Layer 4 of a small transformer language model trained on English Wikipedia (12 layers, counted from 0, width 128).
A neuron's activation on a vector x is SiLU(gate . x) times (in . x), where the dot is the dot product.

Input weights of the MLP neurons that the questions are about. A number n stands for n times 0.0061.
n113 gate: -24 13 29 20 69 -12 2 -20 -7 -37 -38 -21 -5 3 4 17 0 -27 -2 -25 -14 -27 24 26 -1 24 20 -43 -31 31 -33 43 -65 -22 -31 -2 -11 -53 32 23 -44 43 26 20 3 -10 -31 10 15 -16 -19 2 -3 -17 25 14 2 -2 18 -10 -9 0 -3 -47 35 1 11 -8 -18 27 17 38 -46 2 -52 34 -10 29 -24 -21 29 -48 52 -29 -4 54 21 33 -34 34 -11 44 1 -20 -26 35 -8 47 49 28 -47 -23 -6 -15 2 7 33 7 26 -11 -6 -42 -23 2 47 3 -33 -21 -4 21 14 -17 -9 -34 24 16 -24 -75
n185 gate: -29 -25 -16 21 41 -18 17 14 -3 -35 -44 -8 8 -12 -2 -32 -31 -4 35 11 3 -35 3 2 21 35 60 0 37 16 -7 -40 -3 -39 17 -20 3 -1 39 -4 9 -8 19 -21 23 -59 32 3 45 -32 -33 5 -1 21 18 -47 2 -28 6 20 31 21 -64 3 -25 -19 4 2 63 -3 41 -79 9 -20 -17 -7 -32 1 0 2 -17 11 -15 -7 9 -17 28 -11 -42 -27 32 22 -60 -11 -25 -14 -8 10 93 19 -22 -22 -60 -3 8 -14 3 10 -6 -13 30 -54 38 0 -10 -58 -11 26 8 -9 -10 12 -30 -33 7 -29 8 36
n189 gate: 14 9 59 17 19 2 11 18 13 -17 14 33 -28 29 34 -16 -30 -55 -17 -40 10 20 47 -21 -16 6 16 6 45 8 -20 -3 21 -11 -16 -29 2 -27 -2 -26 27 -28 -42 -8 -2 -13 -18 12 12 -22 43 14 27 -4 -14 -22 24 -2 21 7 -12 7 10 -2 11 -8 4 7 -12 2 -30 20 -6 12 3 17 -21 14 -13 27 -21 -67 24 10 17 -51 -12 -32 -6 -25 -35 8 24 0 15 -33 88 18 -16 -6 -40 50 14 30 -40 40 -38 -37 19 -37 -24 -14 -25 -53 -15 17 3 -15 -66 -46 26 -2 48 -35 -23 8 4 -52
n204 gate: 47 -15 -25 8 46 -27 -75 3 8 24 44 51 -8 19 -47 42 -3 -11 20 1 -45 -26 13 -40 16 39 -18 2 16 -10 44 -11 -9 -4 -20 5 -17 19 12 20 30 1 18 76 -63 1 16 18 -16 -16 -21 -33 2 24 1 -51 50 -19 3 60 -37 15 -5 -26 -47 28 10 42 3 11 -41 32 6 17 -13 10 -16 0 -3 -11 -29 7 -17 1 -1 -44 -11 -26 9 -20 40 -4 -48 4 -45 3 -94 35 11 15 14 67 -4 16 -9 -1 -8 -5 -11 -27 9 -37 12 -31 -50 -30 25 20 -24 -37 8 -10 46 -75 11 -27 69 42
n263 gate: -30 22 -60 6 -3 38 -7 -35 1 10 -20 8 14 -10 42 -58 30 14 14 39 16 -19 -33 13 -4 6 -8 -3 20 45 -51 21 6 29 -43 -8 7 -40 45 21 40 26 -9 30 24 41 -18 0 2 -1 -7 -21 9 -26 -18 4 6 4 42 -55 2 19 -30 23 -84 5 -52 11 -19 8 -60 -33 37 2 -2 -14 -26 -14 41 -32 -12 17 38 -4 50 3 -7 -12 16 43 17 -14 3 14 32 -8 21 3 -9 0 35 18 -33 -60 56 0 -19 -3 32 16 -9 56 -8 -38 40 8 26 4 14 -23 14 -24 39 15 -7 -45 53 -7
n304 gate: 22 6 8 9 -23 -50 10 -4 -16 0 5 1 41 1 27 66 28 29 5 9 -6 -26 6 28 -1 -14 -4 -11 16 -30 -38 -68 25 19 5 -9 -25 25 43 -62 0 17 -11 12 -8 -30 14 22 -21 -27 -7 -19 5 21 5 24 -10 15 -62 9 -16 29 28 -1 -22 -14 18 36 -4 47 -11 42 -6 -17 13 -6 15 -1 43 -15 -20 9 -28 -22 11 -12 21 -13 -39 -31 19 1 -13 -27 33 -1 -7 -17 31 -33 24 -31 32 -26 -2 -28 -25 24 51 35 19 -59 -7 -26 -12 -8 4 -7 40 -15 32 -22 -5 -23 -15 -8 13 -23
n354 gate: -26 15 -6 18 51 15 -10 -18 -30 8 -29 0 12 -13 -22 23 50 20 31 49 15 -28 -12 -9 5 46 -7 16 -17 -50 -39 -13 -67 -27 -6 -3 -23 42 -6 -7 15 41 38 -5 25 38 -18 46 -24 -36 32 22 -46 2 12 -26 -9 -22 13 -28 5 -28 26 -16 29 11 29 38 20 -19 -37 -50 -9 -7 -19 23 -25 28 -47 9 -19 1 -25 -35 -10 -28 17 -20 13 -53 10 -9 -28 -20 -6 14 -26 -31 -35 -4 -34 -61 11 -6 22 6 34 -49 -23 -8 -6 -18 -25 39 -3 -22 35 -11 -1 30 16 15 68 17 9 18 14 32
n355 gate: 21 1 2 -27 -2 54 -10 -1 -24 -16 -2 16 -20 -24 37 -21 34 1 -53 3 -16 3 2 28 -56 54 -32 -21 18 19 -12 21 -8 9 -11 -7 39 -4 -28 1 -29 12 31 63 44 -3 -4 -43 23 6 31 1 16 -21 8 -31 8 -21 1 33 14 -27 -12 -13 -26 10 38 -19 73 -34 -31 4 -20 1 -6 -1 37 0 -23 33 6 50 43 -39 25 13 -28 14 13 9 24 35 -18 -36 -12 3 35 -26 10 -7 8 -9 -3 -12 -2 -8 15 21 -50 27 13 -42 7 0 -10 -44 -9 -17 13 -32 26 -8 17 -28 -15 2 -7 -8
n407 gate: 25 36 29 -23 7 13 -38 -50 22 23 -11 -34 3 -8 27 -11 39 -37 -2 3 27 12 30 -12 27 27 -8 22 -7 52 -11 -7 -15 3 -23 -40 -41 72 10 -60 39 19 15 34 9 22 -34 -55 9 -16 -13 -37 49 29 23 10 13 -8 3 42 16 20 25 -11 -11 29 1 19 21 -48 3 15 32 7 28 -13 -9 -17 -16 -26 -17 30 -10 -25 23 -29 -5 -14 38 -19 -5 -42 -54 -4 -31 14 11 -6 -16 -30 10 51 33 3 64 -24 12 -43 2 5 3 3 2 -6 44 -7 38 28 -28 -60 47 -8 -61 -36 7 -61 -17 -25
n113 in: 18 -23 30 -68 -29 -45 9 85 22 47 -18 -26 -24 22 17 -24 2 5 -22 22 9 -15 -25 -3 31 0 -56 17 -27 -25 42 13 -10 9 1 10 -44 -26 -19 -39 -56 41 35 1 5 -27 31 10 -42 8 33 -8 20 44 -3 -17 59 -17 -25 67 3 -15 16 -11 11 1 7 17 -11 -27 -8 22 -16 16 -24 57 17 -3 -36 -25 29 -12 6 -5 -6 23 0 -7 31 -25 13 -32 -2 22 -7 -49 30 8 47 -47 50 -31 -9 -11 -10 -31 47 -9 -2 30 51 46 18 5 3 -14 -10 -30 14 -2 2 48 32 30 -43 -40 -3 9
n185 in: 0 -8 -24 1 31 -21 -9 -3 -12 5 -12 -24 5 -6 -1 -19 16 52 8 33 3 -34 -37 17 16 -25 52 -52 18 8 20 10 -19 -72 48 55 19 -4 1 10 -50 13 15 22 2 10 -51 26 41 6 -9 40 -7 21 -2 -39 25 10 -45 -50 -13 3 -43 -2 26 2 -35 6 32 -34 7 -36 -42 8 -34 15 15 7 -27 47 3 50 3 8 -48 -55 -31 7 41 13 -38 -21 -10 21 -25 10 -20 -2 0 24 -14 17 -28 -41 -34 35 75 24 -29 40 -27 5 -18 -2 -29 -14 28 44 29 -2 12 3 -49 -37 8 11 -24 56
n189 in: -52 4 -4 -2 20 -7 -12 8 0 -11 5 -15 58 55 3 29 -17 1 28 7 -23 26 -34 17 -17 -6 -15 25 24 -17 16 10 -28 -33 12 59 23 -74 -40 -62 -16 -14 -30 3 -18 -27 5 -4 13 20 -13 62 28 2 43 29 28 -5 10 -6 -9 48 13 -42 5 -80 27 -8 16 -35 75 -61 2 -8 -48 1 -14 -24 14 33 19 -11 -10 9 12 -23 22 -15 31 28 -8 -25 22 -3 12 -2 6 12 0 -16 3 27 -5 11 -8 -4 -54 8 -1 31 8 18 -3 40 -41 -22 5 6 18 3 13 -2 -15 8 11 -60 37 13
n204 in: 20 -20 -9 13 48 20 5 -48 29 -1 52 -22 22 27 -7 -39 32 -5 13 -5 -18 -13 48 29 -11 6 -68 -25 3 15 -18 -31 16 -13 -33 35 -36 -39 8 26 2 -46 -27 43 38 35 2 -13 -7 -52 35 32 -18 12 14 -19 -41 -16 11 13 -26 -66 35 5 -1 -17 -17 31 -37 14 39 11 -54 28 4 -39 11 8 -11 41 -16 -4 -42 2 11 -11 -41 -70 25 -18 -4 -13 -32 73 7 45 -11 -20 -18 7 -2 -30 20 26 -1 -9 6 11 28 -18 37 -27 -13 -7 25 37 -19 7 -8 30 -18 7 52 -22 -45 2 1 17
n263 in: 25 44 -2 39 -39 -44 33 -8 18 -16 8 -21 -45 36 -35 -7 2 -8 39 -4 -41 8 33 30 -32 21 26 4 30 -17 10 -1 58 23 -6 -39 19 7 -12 -37 -31 16 -10 -13 79 -20 23 -14 -8 13 -5 7 -35 21 4 -6 -19 17 -7 25 -6 42 28 -29 35 40 32 -19 45 -30 16 -27 33 32 -11 0 -40 -49 -39 54 -13 -29 -23 -32 -37 27 -41 12 2 7 45 -6 25 -7 -40 -17 -28 1 -19 6 32 -15 5 -19 26 -2 8 -13 24 -29 -19 -3 55 -11 -54 10 28 34 -2 8 -7 4 -28 27 10 -65 -48 -6
n304 in: 30 -13 12 14 -47 3 -53 12 33 38 10 28 -10 21 2 1 -11 28 10 7 -25 30 -9 0 40 9 -30 25 33 21 18 -4 -41 4 -18 -29 60 -3 15 -7 -30 1 -23 -16 -51 -4 -25 26 -41 -53 -23 -21 21 -24 -47 -14 -42 21 13 -20 -37 18 9 12 -26 6 -19 -15 17 -4 28 -16 -38 -21 14 -31 22 -34 19 -11 19 -27 20 34 1 11 6 12 15 -8 16 1 -18 23 -26 -6 -5 -18 -7 18 -11 -26 -11 -9 43 7 -44 32 -27 45 -6 11 -7 -26 33 -3 11 -5 4 26 -1 2 7 -31 6 8 -53 -30
n354 in: -20 50 12 -3 52 23 -3 6 33 -15 -67 14 18 -19 -3 2 -31 10 3 -15 26 -53 -8 -16 12 -16 50 74 28 17 -3 -12 -16 -8 41 -9 2 -9 20 29 36 26 -47 -9 -11 5 -38 6 16 21 -12 -9 -22 -18 -35 18 -39 -53 -41 -13 35 -17 0 -2 -29 52 29 -17 18 -15 23 21 2 -9 9 -31 21 -26 1 -13 19 13 -21 -21 -11 -62 -11 -54 -7 24 -8 -25 -22 16 30 33 -9 -44 2 16 18 31 9 13 8 -35 16 -24 46 -8 24 4 -5 -15 -8 -23 23 -36 42 45 -25 -10 -1 -39 36 3 0 8
n355 in: 0 -11 28 -14 9 9 -39 -37 -17 15 -44 -8 -16 -12 -1 21 22 -31 9 -17 65 -5 16 -31 0 23 -6 3 6 16 3 1 12 21 -44 0 -15 -15 -34 -1 26 34 -22 -13 -1 1 33 -1 -25 -28 -39 -20 4 2 30 8 22 -2 -35 40 33 10 -13 -23 30 0 46 -23 -3 12 -4 -18 16 -18 28 6 6 24 -14 -10 -30 6 -40 -37 7 26 -34 -23 10 8 -32 11 11 -31 -35 24 38 61 18 -37 -19 18 -15 21 8 6 4 -46 46 -67 -18 4 1 -28 23 -10 -21 -3 -23 10 -11 -33 0 15 5 3 -17 -5
n407 in: 7 48 -7 7 -17 38 -11 -20 22 2 48 7 23 -15 -1 -32 -26 26 -39 -26 31 -15 2 53 -9 27 36 22 -22 -28 -15 -27 -2 16 -60 -2 -9 0 51 3 44 -27 7 15 -32 1 9 -22 -15 38 -18 45 -44 35 -13 8 41 11 39 -13 -10 11 -6 -12 -31 6 31 -10 -14 -13 -19 31 -6 -37 57 -38 0 -32 -26 -7 1 6 14 -29 61 -26 2 -9 13 26 19 -37 1 11 11 -25 34 34 20 15 43 21 -2 -14 9 34 -24 -17 -21 -20 6 -25 72 -50 14 -51 -55 0 4 -39 -7 53 -38 -9 -10 -64 9 11

Each question shows a token from some text and the vector x that enters the MLP there. A number n stands for n times 0.035.

"ed": -1 25 26 9 -46 -7 31 22 4 7 47 -4 7 46 -4 -20 39 25 25 19 -12 25 20 10 1 8 0 14 6 5 30 -5 -17 3 1 18 -30 8 7 -16 -19 -11 37 -4 23 9 -3 -31 -2 7 10 -35 -34 43 5 20 51 6 0 21 -5 -11 -9 4 -30 -8 -36 -29 -5 30 11 8 1 9 28 -10 -26 1 51 30 9 22 32 24 -5 -6 -20 -33 -17 39 -24 -37 12 9 -37 -16 -27 -7 26 -33 38 61 -45 0 15 12 -3 -32 38 -14 43 31 -10 -20 -14 22 -16 -20 -12 -7 37 15 20 20 1 27 19 -22
Which three neurons fire most, strongest first? n263, n407, n204

" S": -21 25 24 6 -6 -6 33 26 -10 28 28 -1 29 8 -20 -1 4 8 13 39 18 35 27 -6 -2 -25 5 -39 33 4 1 22 -13 23 -5 12 -37 36 0 -1 -23 -17 14 -27 -9 -8 -9 -19 -1 -19 -12 23 -33 29 -17 19 7 -10 -2 16 8 -7 -18 -5 13 6 -20 -37 26 -27 32 -42 -13 13 -19 -8 12 -19 19 43 16 -2 -6 6 6 -9 24 -32 14 -10 -41 -19 27 -30 -47 -15 -25 23 -2 -11 31 16 -10 -49 43 26 -14 -28 -4 2 -6 -39 -15 -24 -21 18 10 -3 47 3 4 -10 32 33 25 36 45 -4
Which neuron lights up most? n185

"es": 4 -4 23 3 -13 -23 -11 -18 -8 -17 32 -20 13 -12 10 -26 2 27 25 33 9 58 47 2 22 -19 10 -3 -36 -27 16 -2 1 11 -15 29 -3 34 -7 -7 -14 -20 26 -17 4 35 -16 -65 -62 30 20 22 0 19 -27 35 15 -27 -35 22 9 -11 -3 -2 -19 -24 -22 -47 -36 5 -8 -8 -6 -4 -46 0 -7 -24 37 9 40 24 3 37 11 -25 33 -29 -12 -3 -24 -23 13 -13 -24 12 -5 -16 -24 -30 9 -22 10 -6 31 -18 9 -11 14 19 -13 -39 -48 12 8 6 -14 -8 5 40 -19 6 -4 39 12 21 5 -37
The most active neuron and its activation: n263, at about 0.36

".": -16 -4 27 -20 24 7 30 13 -27 32 10 -30 13 10 -4 -6 6 32 8 -3 9 32 8 -22 -22 1 3 17 1 16 36 0 10 25 -6 25 -6 4 33 9 -13 -25 54 -26 14 -40 -17 -9 -29 -35 10 9 -28 54 -27 -28 10 21 0 25 -16 6 17 -42 -8 15 -44 -14 19 17 5 -3 9 25 13 20 -10 -24 22 34 -20 -10 -6 7 16 26 -6 3 -16 33 -57 -20 10 -4 -54 -2 -6 27 12 -3 8 5 -3 -5 12 -16 -3 -1 -1 1 10 -10 -36 6 -35 27 5 -1 2 -8 23 26 51 5 12 41 16 -38
The most active neuron and its activation: n113, at about 0.75

" Th": -31 25 45 -9 -11 13 32 15 -14 24 47 2 32 6 -4 2 -20 29 13 18 23 17 -7 -10 23 -5 -20 -14 12 29 -3 -22 -23 -16 18 -1 -8 34 8 26 -23 16 26 -22 8 -6 -15 -25 -6 -47 -4 3 -37 20 -27 -6 31 -16 -3 26 3 25 23 -9 -17 17 -46 -14 31 4 26 -13 11 3 -23 -21 -3 -21 -18 16 8 -3 21 2 11 9 -21 16 14 -30 -29 -22 12 -41 -42 -21 -4 25 13 -15 -15 40 -43 -29 13 29 -22 10 -2 -19 17 -4 -26 -13 -29 -14 4 -39 13 9 -3 -19 25 56 0 54 24 8
Which neuron lights up most? n185

" the": -24 0 42 -32 -25 26 1 8 -10 33 13 -29 22 38 3 -7 -1 16 28 12 11 26 25 -30 -18 6 -6 5 14 25 10 1 -18 -8 -16 33 -21 29 -14 47 -8 -23 21 -18 38 16 2 5 -9 -37 -6 27 -27 39 -20 2 25 21 3 32 5 14 16 -55 -10 12 -40 -2 26 9 48 -17 6 11 -4 -22 -5 -12 30 -9 3 10 26 1 9 20 13 10 30 -15 -55 -2 17 -13 -54 -7 -4 9 13 -12 23 46 7 -14 15 39 7 -3 2 1 38 -23 -19 -27 -16 29 12 12 27 26 19 0 26 4 8 46 37 -2
Which neuron lights up most? n204

"E": 12 21 9 -6 2 22 11 2 -37 -3 40 17 14 2 -12 -33 44 -5 28 15 -5 44 19 -6 8 -26 -11 -19 12 -19 -5 -7 -15 6 -5 -17 -23 37 -46 -12 3 -23 27 -9 18 4 -4 -28 5 -37 -9 78 -20 33 -41 4 29 -4 7 23 12 -3 2 -23 38 7 -9 -12 -4 -8 2 -9 -25 34 -25 -6 -14 -23 41 -1 2 14 19 -7 -21 25 13 -32 12 7 -33 -8 7 -11 -28 12 -26 1 33 -3 61 20 25 -14 29 16 -53 23 3 -50 -2 -19 -18 2 -23 12 -30 -15 28 -7 -3 -6 -12 -19 20 31 33 -30
Which neuron lights up most? n204

"ion": -19 -7 11 33 -41 32 43 4 8 1 18 -21 -31 -4 -15 -4 4 6 15 27 16 0 3 8 13 -14 21 5 2 -9 -5 -28 1 -16 15 9 -40 28 16 -13 29 -28 20 -29 6 -18 -16 7 32 10 3 -30 -24 33 4 47 39 27 -25 3 2 -3 -19 17 -34 -23 -10 -22 16 45 32 -33 -46 -27 -4 -3 -3 2 28 21 -8 -6 3 6 -1 44 0 -46 10 18 -42 -24 24 -21 -45 8 -24 -35 24 -12 -11 71 4 -26 -6 -6 -5 -6 17 -1 13 -17 -36 -14 20 -34 14 -29 -11 16 1 -14 -2 0 18 41 2 -12
Which neuron lights up most? n185

"a": -24 5 33 -12 -4 3 17 10 9 17 17 3 -3 -28 -12 8 12 10 2 20 4 33 25 22 -12 35 -9 11 -36 -31 60 -36 -37 16 8 9 -17 15 -15 11 10 -49 27 -40 -5 10 5 -15 18 5 37 -23 -16 46 -7 34 34 19 13 29 -8 -2 3 -20 -20 5 0 -10 -13 9 -14 -35 -10 12 12 -11 17 -36 14 59 31 21 19 21 25 21 -6 -25 1 29 -36 -57 -4 -31 -27 29 -21 -8 11 -7 -2 34 -13 -33 20 -13 -9 9 16 -3 -24 -19 -16 3 -4 -4 8 -16 28 9 -16 6 15 12 -13 47 13 -32
The most active neuron and its activation: n185, at about 0.23

" c": -21 30 6 -7 11 2 9 18 -5 13 27 -6 24 2 7 14 -13 21 25 21 33 28 0 4 9 -36 -14 -38 -13 46 5 6 -15 5 -19 17 -10 37 -15 -7 -27 -33 33 -23 7 -10 -52 -38 0 -41 -15 30 -15 39 -21 44 56 12 -13 26 10 -19 -10 -12 28 21 -39 0 -31 -13 14 17 -16 32 20 23 -5 -11 44 11 14 13 1 -18 -3 23 -21 -10 -15 -19 -22 -13 7 3 6 -12 -25 16 -11 -7 24 33 -49 0 50 28 -15 -7 -13 -10 26 -40 -27 -17 0 -5 19 15 14 37 -5 -17 17 18 14 35 49 -19
Which two neurons fire most, strongest first? n354, n113

"an": 19 24 21 -22 -37 15 5 6 0 15 13 -20 38 -2 -31 -24 -8 -9 53 21 -23 33 56 19 14 -34 5 13 12 -25 15 -21 -20 21 -20 35 -17 49 -24 -27 -31 7 2 -47 14 -6 -10 -27 -4 -11 23 23 -16 -11 -13 45 21 -17 -23 29 -2 -11 31 19 12 -14 -39 1 1 -11 18 34 -13 -8 -2 -15 27 -36 -8 32 46 -17 35 6 -7 -16 -2 4 -21 -18 -52 6 11 14 -14 35 -27 6 -32 -13 26 20 45 -26 22 21 -5 1 -10 -4 -37 -11 -44 -53 51 -14 -27 -4 3 24 -11 -3 8 -5 1 11 4 -33
Which two neurons fire most, strongest first? n304, n355

" A": -13 33 39 -16 -14 35 31 -5 -8 10 29 -26 8 -10 -11 -20 -4 8 16 33 23 35 39 5 -7 -43 -21 -26 6 -6 16 9 -41 1 -10 -1 5 45 -33 22 -5 -24 -2 -13 5 -21 3 -45 15 -42 -8 18 -33 33 -14 6 37 -13 3 29 -13 12 -12 -7 -9 3 -10 -12 12 -17 44 -19 -1 3 0 -3 5 -46 13 41 9 14 32 16 8 -1 16 -16 -10 -6 -47 -13 5 -24 -30 16 -3 34 31 -23 17 18 -8 -45 38 49 -25 -18 12 -22 14 0 -12 -33 -9 -2 -10 -11 58 7 23 -11 24 -9 6 29 27 10
Which neuron lights up most? n407

"l": -13 -42 9 -19 -2 1 14 21 -18 -29 -10 -17 1 5 -39 -35 23 36 26 29 2 6 -27 3 7 -20 -3 -8 56 34 10 -52 17 -34 -4 -2 -56 27 -31 1 -30 -5 20 -27 -13 -17 7 -16 10 -26 0 -12 -24 39 -29 -16 -10 7 -25 30 -8 11 -1 0 -9 7 -48 -24 26 -21 40 12 -8 35 6 -2 14 -12 13 49 11 -17 34 1 -1 13 0 -5 -13 34 -9 -13 0 8 -14 -21 -26 -9 51 6 -13 36 -17 -20 19 25 42 -2 -15 -23 4 -20 -11 10 -44 0 26 -29 3 50 28 -15 10 6 -31 43 1 -14
The most active neuron and its activation: n185, at about 12

",": -14 -13 19 -6 -10 -8 19 29 -25 12 16 -25 19 13 -2 -10 11 35 19 2 -1 27 10 5 -14 -6 34 28 -8 20 26 -7 -9 -7 -6 -2 24 22 8 34 5 -19 34 -34 21 -8 -7 -26 -25 -30 -18 -18 -38 48 -31 -16 21 41 -5 29 7 14 11 -40 8 38 -22 -9 33 29 4 -18 -16 6 -4 26 19 -32 47 22 -5 4 26 30 -23 25 -4 6 -9 27 -53 7 26 -20 -39 -8 -16 50 10 -18 36 16 -19 -29 29 4 15 -4 -4 1 9 -20 -23 11 -21 -4 1 -25 34 11 34 15 -2 -4 21 29 41 -20
Which neuron lights up most? n185

"7": -4 34 11 -9 -14 10 7 26 -21 42 38 6 -1 0 13 -9 44 31 22 12 14 42 8 3 -13 -16 -5 1 11 -12 -8 0 -27 26 -3 30 -20 35 12 -29 -7 -73 30 -28 28 4 -5 18 1 -36 5 -9 -46 14 -27 8 19 11 -13 11 3 24 -5 -22 29 3 2 -29 -15 16 18 -22 2 -2 12 -15 12 -33 60 24 -9 2 10 46 -17 26 -15 -4 -18 40 -49 -21 7 28 -1 13 22 -12 39 -7 5 36 -49 -16 9 12 1 -8 18 -7 17 -37 -10 -23 -8 20 -2 -6 25 11 -10 -7 -13 5 -4 43 16 -16
Which neuron lights up most? n304

"on": -15 -2 26 -12 15 -5 8 57 -37 2 20 -7 11 -13 12 8 4 21 42 33 -20 -4 10 -15 5 -8 25 26 4 0 22 -15 -31 -17 -20 0 -17 12 -15 -7 16 -6 19 -53 16 -24 -8 -19 34 6 4 14 -44 18 -30 15 20 15 -17 53 4 15 10 9 21 -23 -30 -21 14 13 7 13 -35 -22 19 -27 6 -28 13 5 2 -3 -7 -28 -3 19 38 -38 -13 37 -50 -61 19 10 4 -3 -15 -29 55 15 -34 16 -3 -16 23 1 -6 -21 32 10 15 1 -28 -46 -15 -29 9 2 16 16 1 0 21 -4 -35 28 -2 -18
Which neuron lights up most? n185

" ": -13 9 26 -14 8 -6 23 9 -22 31 11 -22 24 9 -14 -33 7 15 8 19 18 52 6 -4 -33 -33 -12 -6 -4 -7 10 10 -16 5 -4 -21 20 37 2 14 -26 -26 41 -17 -2 -26 -15 -22 7 -9 -19 -4 -40 26 -28 10 17 46 -25 27 21 -5 -2 -8 14 26 -22 -17 23 -14 8 -6 27 -23 17 5 -8 -25 24 53 -15 19 46 -8 -21 -6 7 -49 1 0 -37 -36 23 -26 -8 3 7 32 25 -17 15 38 -42 -13 14 11 -2 -21 -7 -9 21 -30 -21 -14 -22 28 14 -11 32 34 -2 -32 27 30 -10 50 31 -7
The most active neuron and its activation: n204, at about 0.42

"is": 14 1 21 -20 32 9 10 -21 -2 -33 20 -7 8 25 -8 -13 -8 24 41 20 39 3 22 -21 8 0 21 -12 -33 16 35 -21 -12 -13 -23 39 -25 10 -14 -4 -7 -20 9 -26 10 35 0 -25 -12 -12 11 27 -27 12 -26 31 12 -4 10 13 26 14 24 -14 -16 17 -14 -7 37 -1 56 14 5 -8 -3 -21 11 -19 2 -7 12 32 -6 -4 10 -6 7 -17 56 17 -57 -18 57 -11 -28 -3 -9 -3 12 -10 -16 15 4 2 22 13 7 -27 43 4 -6 -73 -14 -26 -4 25 15 1 32 59 0 25 66 44 -8 27 25 -9
Which neuron lights up most? n354

"e": -32 -44 23 -37 37 6 22 -9 3 -6 0 -42 -18 4 6 -33 24 9 13 42 21 16 -21 -31 22 1 11 -34 -17 8 13 -29 -18 11 16 13 -27 34 -5 2 13 -39 41 -15 14 -2 -9 -4 -1 -14 27 -2 -7 37 -25 23 3 -3 -16 47 32 36 24 8 -3 -9 5 -19 18 26 39 11 29 -29 78 -1 21 -30 29 33 -11 43 4 -7 -17 12 -15 -22 38 16 -17 -15 23 3 -8 2 8 -10 3 -16 55 13 -14 26 -12 1 16 -54 -6 -37 8 12 -12 -30 -9 -12 -6 38 24 -1 -23 20 2 29 7 45 28 -18
Which neuron lights up most? n407

"le": -25 -24 19 10 -30 32 21 -8 -5 -22 3 -6 -21 33 20 -23 13 12 17 32 4 31 16 0 -15 1 1 9 6 23 -23 -21 -27 -22 7 50 -70 -23 12 -2 18 -6 40 -36 37 -50 -25 -2 8 13 13 -22 -20 70 -23 2 16 13 -39 22 44 31 16 2 -11 2 -5 -32 22 27 14 -28 -39 7 -3 -5 50 -1 19 34 -3 11 23 35 12 9 -15 -9 -16 -11 -22 -28 7 0 -25 -18 -1 4 22 19 -11 43 6 -14 8 9 -3 5 -15 -15 19 -9 23 -39 -26 -8 -27 -29 -8 -10 36 20 16 -14 -13 47 4 -23
Which neuron lights up most? n185

"s": -8 20 38 -1 -23 23 3 4 7 -8 12 -30 -3 7 -15 2 -1 -11 29 44 -4 15 16 -27 -19 35 -11 24 -7 15 19 -33 -36 25 -37 25 -15 33 8 27 -43 -3 7 -28 22 -10 0 -16 -38 -27 2 -7 -15 52 -12 -8 5 19 -16 57 44 9 0 -47 -9 1 -44 -10 28 28 37 -22 0 -15 5 -15 -7 -2 23 19 24 -19 26 26 -9 -10 14 -7 35 18 -39 -27 -9 -32 -45 -11 -28 6 12 -14 16 24 -4 15 33 1 6 -19 16 11 21 -17 -6 -19 -10 8 10 16 31 32 19 6 36 19 30 39 43 1
Which neuron lights up most? n204

" R": -27 20 32 20 0 -8 48 11 -3 4 35 6 -1 -4 4 -4 -12 5 -9 35 19 33 8 1 4 -29 5 -49 6 21 25 12 -27 41 -10 -1 -28 40 -13 -2 -25 -32 -5 -8 -23 -23 -15 -22 28 -38 18 -5 -39 29 -8 13 14 15 -2 42 4 13 -10 4 26 -12 -23 -37 28 -18 11 -29 -13 8 28 21 27 -25 8 38 20 -7 -5 7 -2 12 -5 -21 6 21 -24 3 17 -11 -29 -8 -22 29 17 1 27 17 -5 -49 58 31 -23 28 -14 -5 -1 -9 -3 -39 -8 6 8 -20 51 16 -10 -17 38 11 -7 36 36 -16
Which neuron lights up most? n354

" that": -17 -4 14 -14 35 26 7 -4 1 4 7 -23 -7 -11 -7 -11 -6 7 19 21 25 21 -19 -34 -5 -15 6 14 6 25 34 -33 -21 -13 -16 -9 -46 44 13 38 -13 -6 51 -31 33 -39 -5 -10 -24 -39 11 -21 -40 41 -27 3 24 16 -35 14 1 16 -1 -49 12 14 -8 -20 36 28 34 18 -35 25 29 10 -3 -16 12 18 21 -1 15 -20 4 0 -3 -5 3 -3 -58 -33 22 -18 -20 -36 -23 20 22 18 -44 27 33 -17 14 28 8 -22 9 3 12 -13 -34 1 -15 11 -13 -3 11 6 2 12 31 -1 -3 37 36 -21
Which two neurons fire most, strongest first? n113, n354

" N": -15 15 28 -10 -12 -12 44 41 8 25 23 -13 15 10 -26 6 -3 17 16 33 37 17 23 -10 6 -41 -7 -36 16 4 -2 -1 -18 21 25 -24 -25 26 -3 -5 -10 -12 16 -28 -11 24 -14 -20 2 -26 -9 38 -36 31 -14 1 39 -16 -1 32 -6 2 -29 7 16 5 -25 -40 34 -34 13 -15 -29 14 -17 -3 34 -17 14 17 -16 20 -6 -12 -11 -2 -15 -27 -12 27 -52 -18 12 -19 -21 2 -8 18 14 -16 -5 32 -13 -44 35 22 -11 2 -17 -21 -9 -30 -23 -3 -8 28 18 -19 37 3 12 -6 15 6 16 51 22 -2
Which two neurons fire most, strongest first? n204, n407

"'": 8 40 41 -13 -6 -3 42 -2 -5 1 -3 -30 4 -31 -15 -8 -24 24 7 26 28 45 -20 -38 -15 23 8 27 18 9 3 -17 -39 34 -5 3 21 4 -2 7 14 -26 34 -28 37 1 0 -22 -12 -24 -6 26 -31 19 -23 7 26 27 -10 24 28 -13 19 19 17 -1 30 -18 9 -14 10 16 -38 28 -34 -33 2 -30 10 12 19 11 33 34 3 16 -24 8 0 -2 -40 -17 -21 -10 -12 14 -13 -14 8 -17 -41 21 3 3 71 -22 -23 -19 23 -33 18 -37 -45 1 -26 3 -53 -31 6 19 -12 1 31 -5 -20 30 30 -7
Which neuron lights up most? n354

" L": -11 -1 12 -15 -14 -7 24 20 5 15 27 1 21 -13 -5 -13 15 34 8 22 21 31 5 -10 6 -46 6 -37 0 -2 9 -11 -21 15 -29 -22 -24 29 -28 -8 -34 -27 11 0 -11 11 -15 -9 25 -35 -20 9 -37 58 -22 11 24 18 -11 50 -3 13 2 22 21 10 -21 -29 24 -8 19 -24 -12 59 -7 -25 20 -14 -2 36 -3 -12 5 20 -6 10 -18 -32 -1 15 -23 -9 17 -19 -24 -13 -25 16 27 -16 6 32 -8 -50 37 34 -36 9 -2 -14 13 -43 -21 -16 -17 0 -14 -10 33 4 22 -14 28 19 18 40 36 -1
The most active neuron and its activation: n354, at about 0.54